Layer 3 of a small transformer language model trained on English Wikipedia (9 layers, counted from 0, width 128). Numbers have three digits each and are written without spaces.
A neuron's activation on a vector x is ReLU(gate . x) times (in . x), where the dot is the dot product.
The model reads these tokens: "igh" "ter" " Fran" "co" " River" "a" " on" " the" " television" " program" " Res" "c" "ue" " Me" "." " During" " the" " s" "ummer" " of" " 200" "7,"

The vector x that enters this layer's MLP at each token. A number n stands for (n - 500) times 0.007.
0 "igh": 425499423204338223358539628592582308451446374719457387841505481408366439368612495600729534414557362532524393379501476419546555691478665691568457589576578645541552412375476631565467357614406387851486294514619648465420647341408336555494502201466641590438578304747505605421630532464434737586483749482652574394498452449511551406560557548413419445415475522467491486469566562511633394447445
1 "ter": 566526477458538374524405705472486445461369426629527682738407461483382535308429374581653515524636487595487494392486707627720437785500514558609302718485573544772558474383510530609568556453389478677577441468515504380470551488495481496344501313533496360547591518479513639454517536529478651681577519596586418545441539395637412418602499512520430495387457697439405425444494482292470444476642
2 " Fran": 479468562480442525558449417467477555403406413481406291651434509399482460414590559596741592643586368459304484459564387466555523562526463471550513710455416479681634581358395437481524423414565490597611445633804596512636349168621516445544515538685616545468579589571489432587344615292544691468458545420531622375457500569839397524363349422365492471503700442638594291474584400290517491645540
3 "co": 416369481394353535492451680394503349565555561554455437481621549393446390358426648731685507554617513467385493419620168460585425464706314548627527450406514641556663519484546551520629348699384524513613556638607491402520561245572395421585567877672439604480597598621544366491305420330580715540474529515550495395606417458484542633579578401418543505459588422518433450423409502283659457576550
4 " River": 411476424494520384524565585457600402468501398540477554512459522390460483304394574804707512544298453498428547472514419485591541658527504682569538542581423543551613433395562580462618496556386526513564497490769521400331476506598611613534475389650618584469420500610593526332593435473314643548445580492454531484408392497436299402538424513473475527352592471468402569647573590505556315579618
5 "a": 372522469424649413500498650425548335573568437490497591407492493548384462377394640811691589604433499517537533468541395486445456589645503512555575664541540535603527545405546526570515411688336434517472483510527569371433582297466469478563598551573738541426567484511580414591463404376455633620538618478562515542436472607567474440505499558495456607498613486408491502634551593423587348471496
6 " on": 396428431569393532533550577499577464484303332508424492432587461440423566316534570421446404554402475594391483372522748381643519636575490466545527524516635471560460416389443470401329402519643518449583525523669557346452472429380389579470415306689543383441454548554559627467497527369557592605516538500445434436424565622494309429459469566561486579542444512530379508691536679512583486302709
7 " the": 388398572557476381546538579453419373514402303448436458449503545472453582287547566604521424552471555539359449479545548506478461535575544461459481508578556362431509286501422535460597460526567511525465437522534518316467620525469498517619553383504415524468507555608546577411374402522423676553413576518517526567408625521523431466556362333550473547525505557579557467596504512494609509457457
8 " television": 565293407360424395416384472358453319535455545514403392577428619543426392452584550622626522486629447474527618435543608640579450589595566534550532614610558399459526451460584435496776544501524445538412429487574521335403500564453514589545399484552574450441446435541565451493505485525581460418512612488546602372541596529608646378459287626585556531291444565575415518422437552460485402458633
9 " program": 502421480413501444510458417454538346418361423572578328559509554529446452557664576524790490561565417309536561512482536686640514437664621527503433463597515548414576497580619435440596558360500396598505451496535470341291475460538396626516550371563495376500439493525498450449578567251480422604553714497552565547449461425786631350475332590532497447432552617614393660375566534376469445443828
10 " Res": 468549366387516381488385537624356549581461294466454461496654430326426568293573421471793434626673425377435467506607380469649681427493645506635533601465591357786458621592440491435641580622483424646592451632547454432273619470548496591359481497720568456582443459481576291350491409483532480540173593536431538500432417594740516266450393559409467472471510596591597391474412572396431472509421
11 "c": 730533442157466025459395717699474430401589561425420444471544539419477465176332721495724339516602325599463487475499330676474579370469578461556444409280620551576491431478425627557662493624462424632385420642586366570576601271598458459560469572714503514505462676457559432462434367448527590544504796540560484500531355517665463536483635261543593395318296441421556434520494579423541597406620
12 "ue": 465468279407526203500382564619532420436396527504516541350750521408436434446308613593700499597590412498404530411597453663491473591450616513654480569592572357559509423387592474567602481492418483624658536463560498350503555523633351551585571375575629558470514460426525479538606482359448592482573467587647589427485491462529445494554401842433464547288526451551500286442469400587445618622529
13 " Me": 375112220515519350559441546615516341453492440455517300091572550456428414554418497606566476493550447344399525479775548623528427674605402510677434692558439412474436524530482420619583571421531377434731473647592531487391598522699436464370497202742518600531470618529517514433493427420363447482395503496384646206391484570945450404457381700470411469458584533534491609349544690610609594613445
14 ".": 326497470559561643523543517414618541607488294539534411428444452505521509215426422529650522493544523448568467546483354475516477493570588467567524678545611572750512430475475459623732460481364601527414563566501451437409513444526592473537521427434417440334570474461371706551596520523570529629492796487475443361441492605751431452466365405654479602477488412615502627647535554533570343533450
15 " During": 439482447481607540571487501585494538427470521567429508622541396451477475524572636391735556614629528486219450571507608292477579571422645669471489626446606432592422496569548326558455401479577606594540436526534650380583601651417534800344530587480562384449412667527622562540599514417496585390442582521435533448638582505848554421499450521497435521509479287564519552536394458367533433472488
16 " the": 367440592523505462521467543353357445575442396418425441397597558473466618282577595552557377490522581537253451483597385532472441441520540425469494466545537454433522316517421477467611598522554533705516484563458510326555629574507528517382644463424459448490484606578560553420368405623430684438405480542465584459505607545519489431550409376455429583487480465546539399565467533554497540553523
17 " s": 456453382348615206449458496411626540601586362447410596448624455326494676653464385464499185619355415456656507432563507497492562813582585425393545757320678567820361503532468419448723635497513588640659347505432463491482543512493502471366408521645577413472405451586586416542419460402358511552413669510548511537475527589747484442435308337346512574484432493531516355494448494506509399636655
18 "ummer": 473349572525598496442598701366671638538374542633474567504575508606349568393599434457541584594618458520501550448658556503547446520586529431395456689463393404549534480625548408591685508426544476734476488613577561366373607687524541523511421490588639440489542693591552412563489593573388750468506500608446471677608467396674573461586449570540574675325469438518461427470300586387398753486498
19 " of": 631424440565540484554555514493721564473557462498532486422351409484451462443529464433534645465470523462053554490491498539430534523527534491475483594430612493427472523517579396511493581494663556774530558467518369348681609511490419567377626617579537498522476585524609614581498514424441570380453518483467517401460468563544487378510450347448399644410446371483510571642522511450534408432496
20 " 200": 630312489500494376481544517542559496507263497430501361616541485595405333378620559395628494573438365453446534451294431599543391538668560366538561569423423476463692506489489395534580549548471494574536387433486574477520486551529545728635649636562699399391639498469624367573561513546607466395625525432470436663825386689676615305537256596536489601445571542490363741437436621568479662501568
21 "7,": 548359617668585450445519493434582637575283456565559380601634477579495425426546336504760499440555528565512598569414461598468472484516568497588520578466479365532377480565463469568462547541505460670539588528470548409528557492434593545470544507470553488310523444452551413496537372537485511415571531509500591421529612494701537375480546461605518541477472483477456495509500597533564473557494

Each question shows the input weights of one neuron of the MLP. A number n stands for (n - 500) times 0.00091.

n221 gate: 558454393657427434609570500457464530497500409513358471385450547363382725624624342363649383552425388682318539371553680523470573373389453614568813352551460565497464535520500679487526368635531282599610467621441604527330563445540587695423520477372315529553567460415447520590760570500510503563470191652629470404378394490500358500604591347401420589419297389438566457396594441710507448244600
n221 in: 463456397440475580532369689629547659559497617436320400503516591399304669519566629396444438556689443519485546484398628497471589488396581677625696613512385353589422699292447455512611457571566500579488334435727697465429500438338556528767509551426607610428548425677691619615452528471325506599639494521415345436411484282538475598469432397697487427292445309593376668510556613413523546500384
On which token does it fire most, and how strongly? 0 "igh", at about 1.4

n23 gate: 444494643381574303613403752526293593557551566471396500589625549551461759468609530689513414623444381532472516649565473591776562403510487441487660428572302324539547371586401545310500561560497336673402682260497404497616474470480665411238513386411470481674513626540482525465359450613622469608454487423518647412455626468357348564503615428520558497556428503581688581254668281554477476565480
n23 in: 547392494583587371361481569445487576513469434351550510374444687452535465360646434446513516421190539597512679603542430390500565497608467699500351431519691738365601521494554355587413490591447438483409674667318654420469603420549484538397324623359618414406594467407623475182473546543490371211431566605733562432490632328585539638595520464619674500625445421473578555480431554676593577387438
On which token does it fire most, and how strongly? 16 " the", at about 1.1

n144 gate: 346597382658363564481446353400547747318544516407302453349412573324528516614519299327466325547490427637319457541535766452468558436341461484512539411558548461411597536453421382478420600404540473556650656432481370333531242618662391644415472590451519519623465497536364481488298659549584600474345481524412500465401270557441398757371503433533340474445561429487513595409597450615434361462355
n144 in: 308428405633506346558534503435410419484381506337450524310488439452600409473629463587647455548294436640562301460555447635555787518450398368426567551573610453540417460593278570427509433565579448475494436494440506396462521469667416377629600702581689662680411127581564599479558459456565512595383428398370485524491598458449561500386546537440445538378601423525552482279470503634465576570309
It fires most on token 2 " Fran"

n106 gate: 311695547480237378586630423362530385638567468455364571392458546581446350578436497574537376507454309544615420510449574583329603484507694372393493366536617451226537562632443585421503493447444435609513514625541427894437575489434483362416392407389580604532428312373643362483451250430584302841555423278546220490333586541547520354446531552556541425629407430532445514331480493590458418531355
n106 in: 477536370407440497346382432509663666628441617430553545544442480482503560408622506304574547426395359527567383509455419500373358404546427390641573489459479698521450469396678455410544443506413486240362376500387442561270542603524243388577479566353375559480482509559580379521540442593525620412650388537405473603656301524535488497530488485593560425552533598453171344443482550532432381681713
It fires most on token 11 "c"

n87 gate: 347581562659692513459487616576485622585426445649515553287490386447581673609565439450469623648565271528503580431538584538260554376391551615432621667497689555560737614624574739603610381524448449542401506548353439477717547438551361676436587674449535481470642404532449568451509573497391605519570485491575309352340547413413481428602503551529456634526494711484481528510682372595442392291312
n87 in: 476410454509522460446415519248506410507537435573641516340474608597497576387375542544509472460714626355521635743310334611560519509478375679556487418460623481658664449350413238655549364368565533445599424413459458488368620529413562553624428494529526478506395362578614537627524509649413332487471450560476583332642626466574620522463625468435266569561360539516323462427299227602474438247593
On which two tokens does it fire most, strongest first? 14 ".", 1 "ter"

n137 gate: 367524634663430429466479600522461631649345466491577443590323369578427527509575326331401518545581573653526595430387641436448650385472559682575525480529442522369530694494467341415355289393595567500404537478579323492556543582283539482523636653435593617443442422626361440461653482704618477623525509547329463567564491461533500567341652632723537573591522537713277372503443462512387424592376
n137 in: 529390347360692408527470405470820568344509623594532435487583589366446521574464555610535532415522509566558315674575540524443355541469396467565524466422551478747518429482533590323637651594444471627459277466345445458378434466751417441561419497448466281475473623460457538385500558519356546576503470555643585467404398551462449644666369282556485394463424475296642581367524622350509578476430
On which token does it fire most, and how strongly? 18 "ummer", at about 0.27

n52 gate: 359490437510382351443578579279470421724678479374362613443418709543550527470517593260493513589521554443445428641446493598581510552514493609553575293341439569382371529617493429500369440592594448538635611431587497363611382510408490672443751500651589613757490479857513742533414568465486346616322424452555636649338480383314352574510620337389426549324571541630527406315543598681528381388500
n52 in: 669433485232404356382388640597509437410552319393439656552500503568355494478448449494320488491583329285482439304329468706516441590506371393628469656461459414397673568432558516551620546446298423468494478699475478511377550410408555521536552366541352405406575475637450369363621455369652509500655518247417679297404463555430630410479491431532550416535491348607528587461537584388583590662387
It fires most on token 3 "co"

n182 gate: 416500595462549398660762564482284699514388521324192589427369467638849490538338737469479435704343392706483412493622565679395643436486468553558451461342615504409446421517610688483429573578460623704374629620476440529608549626652555575589500682277666493415437575554371582548454386489411407384514421373550447552462563410216295531572355475349535572635496372460629514544722457626572384430493
n182 in: 560455593393667628612622393437668654531721423622430500774634616581578415419539527753494587599409477474484471615487493665632381617497373480603401595446477497622426506399464684747414583522551761594532520473448487415602474432723416519692500283537413658447533369490353581657572503334370544689583484453556440424569346744548425369510597556541566476571768674586434670459410473439595422513596
It fires most on token 4 " River"

n7 gate: 532513439334457297434572674460461470497516363470392545597523618568493543571561560578442494446550386634563541817431301572375365412460394401689322320503592476592599599545452356557386459392700625413263513437458477551360402723211558510476279319637500545392503463655584416500584560493617447599563458347565308411582438335555591604381477441675283425443391593753500480514628561538679415513450
n7 in: 295475386662494457323604519338506532166605484624647438490439449550509383615400580544565574552542497418482491591431361627519443694413490592435564488707551575383411605519615487369390517537598584484531601205512715395393579552756432664389550503346503407524519764458443543494407633448471602557570571560779372478563528525593453478441602583412671480332494638572345375480401408518383520522541
It fires most on token 9 " program"

n108 gate: 497459272522334587414574428574371546434706572658488324460373378377620510724472487522462569625500586436645578404554638333519586571448623590456474325605567415567403464617503589445426597525454231497478558633449662471494545658604672556398604452334367519623487507480600422506573693480487412445542610534448665711408554364453433592368481526454522467278278490430519367319531218391385599583319
n108 in: 347399467595587507562534326491546465374324459394313469526424665479429398488549522571649445552389364575569337512453427681600733473437409544512522419521180516674451370475650627587473448578497444723509571633620462417512410417494448403540482425648339390369725627392388610558432339535516512603402463476612585419571366488366383355686459578503360494433425374516453698428591377521382632375428
It fires most on token 12 "ue"

n89 gate: 764583630558477503546676746467558513412506364326465590514493395388358555513709474535474640637407613542713468419682467467595591609523550497510520470525340460279459534644430422553384466465440568423401507513597424566437464604378818653231584461586536442497493566690432650456537488711454552602457500373481293477419572387366367723609444349480311419507510603561647397380551676554667382458632
n89 in: 547612424378419473455487487565462507675671487670579535586342722641558604449436599455573608459394335581497513662636320461474523650470292434475226479462666567451538488426561422447447480465420522520402409388587612518500218456401535309776616428612698478668503474467660357595512678560378497464210459516636605536442377449589584290497431379563454436722526573527425600654490304668406497510556
It fires most on token 4 " River"

n48 gate: 641591574615500389351527618240334503394248334637709529416375579441431689444379628346500626571520467318462590655411442487636716487497453360694420405573414473480261308484399513443462451542435547452293520581454517503455579548510532510451562473524517360428510335456676474545654560561638428467282461392387544493550728425545368523523655597555424565734457577576600302263416469668653534643580
n48 in: 551345480497515721383696640456420509594548640521503302626233594552680655546635467500543497563473616459708562430494614494561474654553405476566535410565485518509509530517431570612573350534509550662723503687408547583480389473633606443516543599503527609453450497401472686486550629461447561303305629414506701550541590578563497459408355538551658406458350542448348503414517518378434412415500
On which token does it fire most, and how strongly? 21 "7,", at about 0.38

n181 gate: 437497539580624464453630399309335424674557452444482243484292426497546590528549582460393588600408417550554349413677637335428497384481497516321394555545596487472445474329552661443464318602551544475488553661537188586425574641626470610398644764513531613579400320675535500594523533545484512488248457319568397500361419463518383599463513484388745407519537544490662568428461632545468587559516
n181 in: 590591532485512478455425442627641454460538491585354583481491554343571521559467348503459421485549527635462439587560632455590326373457588515421440542543605352446444366704320623364590466209454483423515374454387396470674479568467743644376450446415622423503313732580557491591370330611570554518625591569560400389395716417476494601568527536488353491546385488481419330601594378421472419302570
On which three tokens does it fire most, strongest first? 7 " the", 16 " the", 17 " s"

n53 gate: 528547641678650487458449588409446493340312480506375374561461283446385561560513598617569644528431439420648475462615596381571551432405594519494797378528532427564669555579377436274683500441500494523381471598500441364571503457549547557388560571474409478431639323516283563478506488516467393713549339454448497577289676497494481519582832623715471357244303536677523704453503530547441510510506
n53 in: 430447444730389370512482460612334601612620746467567536341567563458497506533521482491521423503414485867335605611401457530566449459509622649541503478427434562277456591628381524567407257526686552562521578411527503519465428345616562403625572548445637547435485663395526462450469396466368589470598595486469591400551407616432512284352268603525337672608427580500425473408494585556605447349494
It fires most on token 21 "7,"

n44 gate: 512343455457435581525404500534570723593605585410458564432428438479521608509524547463455322530569439549432512712679516280571478423513713428386447460577559604321425707594327608518402664509389662494518515453360544585405411541553425570402537608437588582506615443440315530641485612500791503320594545353412525574383636537352574402500581395380472430635472591667667304400606603656497414685484
n44 in: 521367572561380367546593494519627726535569361602533615474459389460607411485430425540373449563405546580375578565441345546469475494647722562759317491530577348337533544619533534711515484542417503528488488403592513347485254541822434548428598460381431445454364560345500379590442613284550512606622440426362438466392441463536534482676531301611531685541429716513565371468536715494551561531475
It fires most on token 16 " the"

n203 gate: 606565500500437800434682551503645644266451442551573506619382422382556472615503385519275546540423531594582369387541810721443645446503357640506487503370472629418515432531512384666394375412506551503454421478481401457412657481503641475373503544506363466524667570661470629592455681371621655506484509470530452601519544481574547428528548633254531660500203538549465325513660601433523484519306
n203 in: 731509512363500738572566728544655407415598519589457577659727557332534623612540439671373491506548516462321491469670516484620462527557420611518335529382547555509525402590370437667381451469575545426515352478587510390549494468573617626533625424289459432535642580642350627420446724384474395684653568455652522368767396410485622309435596405361516500503395471624412522543589588420445425598589
It fires most on token 1 "ter"

n99 gate: 665700650477415483618520423583584520537513426645545303338543544432341533545529487367365455606426555418560376533710618503264681393440424543529332460484572598638218484516377503456418363255615503722308670583474567554516559632527551400469519497307347661435444433480428494519422550412693665662733603513366430553379677383387555640626497493476379636423309377575608578466532582529463486480318
n99 in: 626608578662607577574544199551579633427536473547409516334466592275606543487659486348484431618514550657552458507677693527607765407415503537690423497593644634393500560734431590648506430399497331651575520476464616506494500497612588549493351470463619595487534350490462615755434664287476519648510536296475432493583607387395237699599385335469483580380369418566523517416592483389744326513355
On which two tokens does it fire most, strongest first? 14 ".", 19 " of"

n251 gate: 514563601454333515529411471388377329389493452558424511323435578454475457599645489511335647629354347625424483464621316511350410187420692525423281344424486577539182422549208664472434474420360678456437575507291471484659557669478510293637712378638630437628400627573385307521382483621460622514348493701385478575414625532447425489468703363371353615423522663556697447601514411632342730579417
n251 in: 359377561438261322618333440462497394655493631605534333584412447548552479510565415586452456327440555431453591403330500629347531493310616546544238445463500500722500477329531583346346460423647520418547243278877662455460507622380405517375414667475637660705420451600642408398579373518348632556338432695556518622621393534381300528534514406504538730589556659471455634533710424547579471615507
On which token does it fire most, and how strongly? 7 " the", at about 0.66

n90 gate: 562755514257514627560585612396476666316486515550503605605471615630560564535360421314399615698471606489531503521709464397415564339579410425469554193603582383443521443525587592582672559259335595354462500565391439562486620635572316608383507340561450566317725590613679510552476657328558321511392333252527618575475713430601472624364594571635450688435450616663685214571358500514577566550371
n90 in: 464665547607530367451755550428478580291431378556576485591477525400519504467419618408445610599274530365504395653941504508519526399363644232555594270439519707418434376651585713489710465416458511592489268530507572689420496577496460397385644328622348625426564252792504386412542547473378535647587375593560474642429343559595623474500511297412268570508681340294582121366416531653462484597405
On which two tokens does it fire most, strongest first? 18 "ummer", 12 "ue"

n66 gate: 506706208535446677468580396317494733612528546471339384547545397384503570730632374359478553528350510417350550430503382426360669479497603449438513636469417454455416422484519621503448480627615366562540363377604374453586459687206531456328547532545368516503545416526600472550563311641506412474500491509579394557586335428325459687353348503693347625542398529507538636440643460633634635446545
n66 in: 474590488509615263550396424536392557568541679437480401697319446705332458485538452564503427480406305479583581470479463479357488457518663554433613517494304415536413517450596524331468848471485514549587402446485437626552453604527578500342506429455551503550324663540618427344551603421334444712347680591596449503470461573483512432663590455573559398400431298602589444500454373520390632402404
On which token does it fire most, and how strongly? 17 " s", at about 0.45

n233 gate: 596651650579363366439503454574431360411665676571413434631526418399487698437525497538500431703493484621469453443420520593449689389497429523291564286423538618676444324409478570386401574559408653421428356571329601365617599460510684606395478353565574462599333633484573494578678475704474412551474368424418458439608538437387373459450600667599366623640314458583407329651609689606595391455558
n233 in: 397427336606736422390600365487440596399478513490629471350467488427558555513564549414325345516507349523400440445639600461416322531369644471503588608491571553594408426490490461431340412475523345573658513743596687420372548457543456649476561633454598573685445711407571529516460786397681592435487424506242605387400455369554516429630451441587497322328614602753691455377494524718367399484510
It fires most on token 6 " on"

n134 gate: 578531444423601542384624615287537432452404512378562608470562503600434465563437606523472401587497402405525472480416426517697570650606447535534622409522578527558514596471634480614514385719354702536429506468474720505357439515632353375758454584650400500419381550503621438745462558399532612448603378373497404627396413408543523526477412526533575575370515808500488385464523626489473434488468
n134 in: 322447400591495446473524555462625563640366668579442628415473541391441451551401555476736518587481435616357652505403547389595495425399563525437590548679532661692553523639415616534336630621425490356545516462463495430458608528527437349520460587294533580581446701389585540545344482422495446609577436595549435441398519278489519508556558649506486422525457555424570436537561475479497413489500
On which token does it fire most, and how strongly? 5 "a", at about 1.8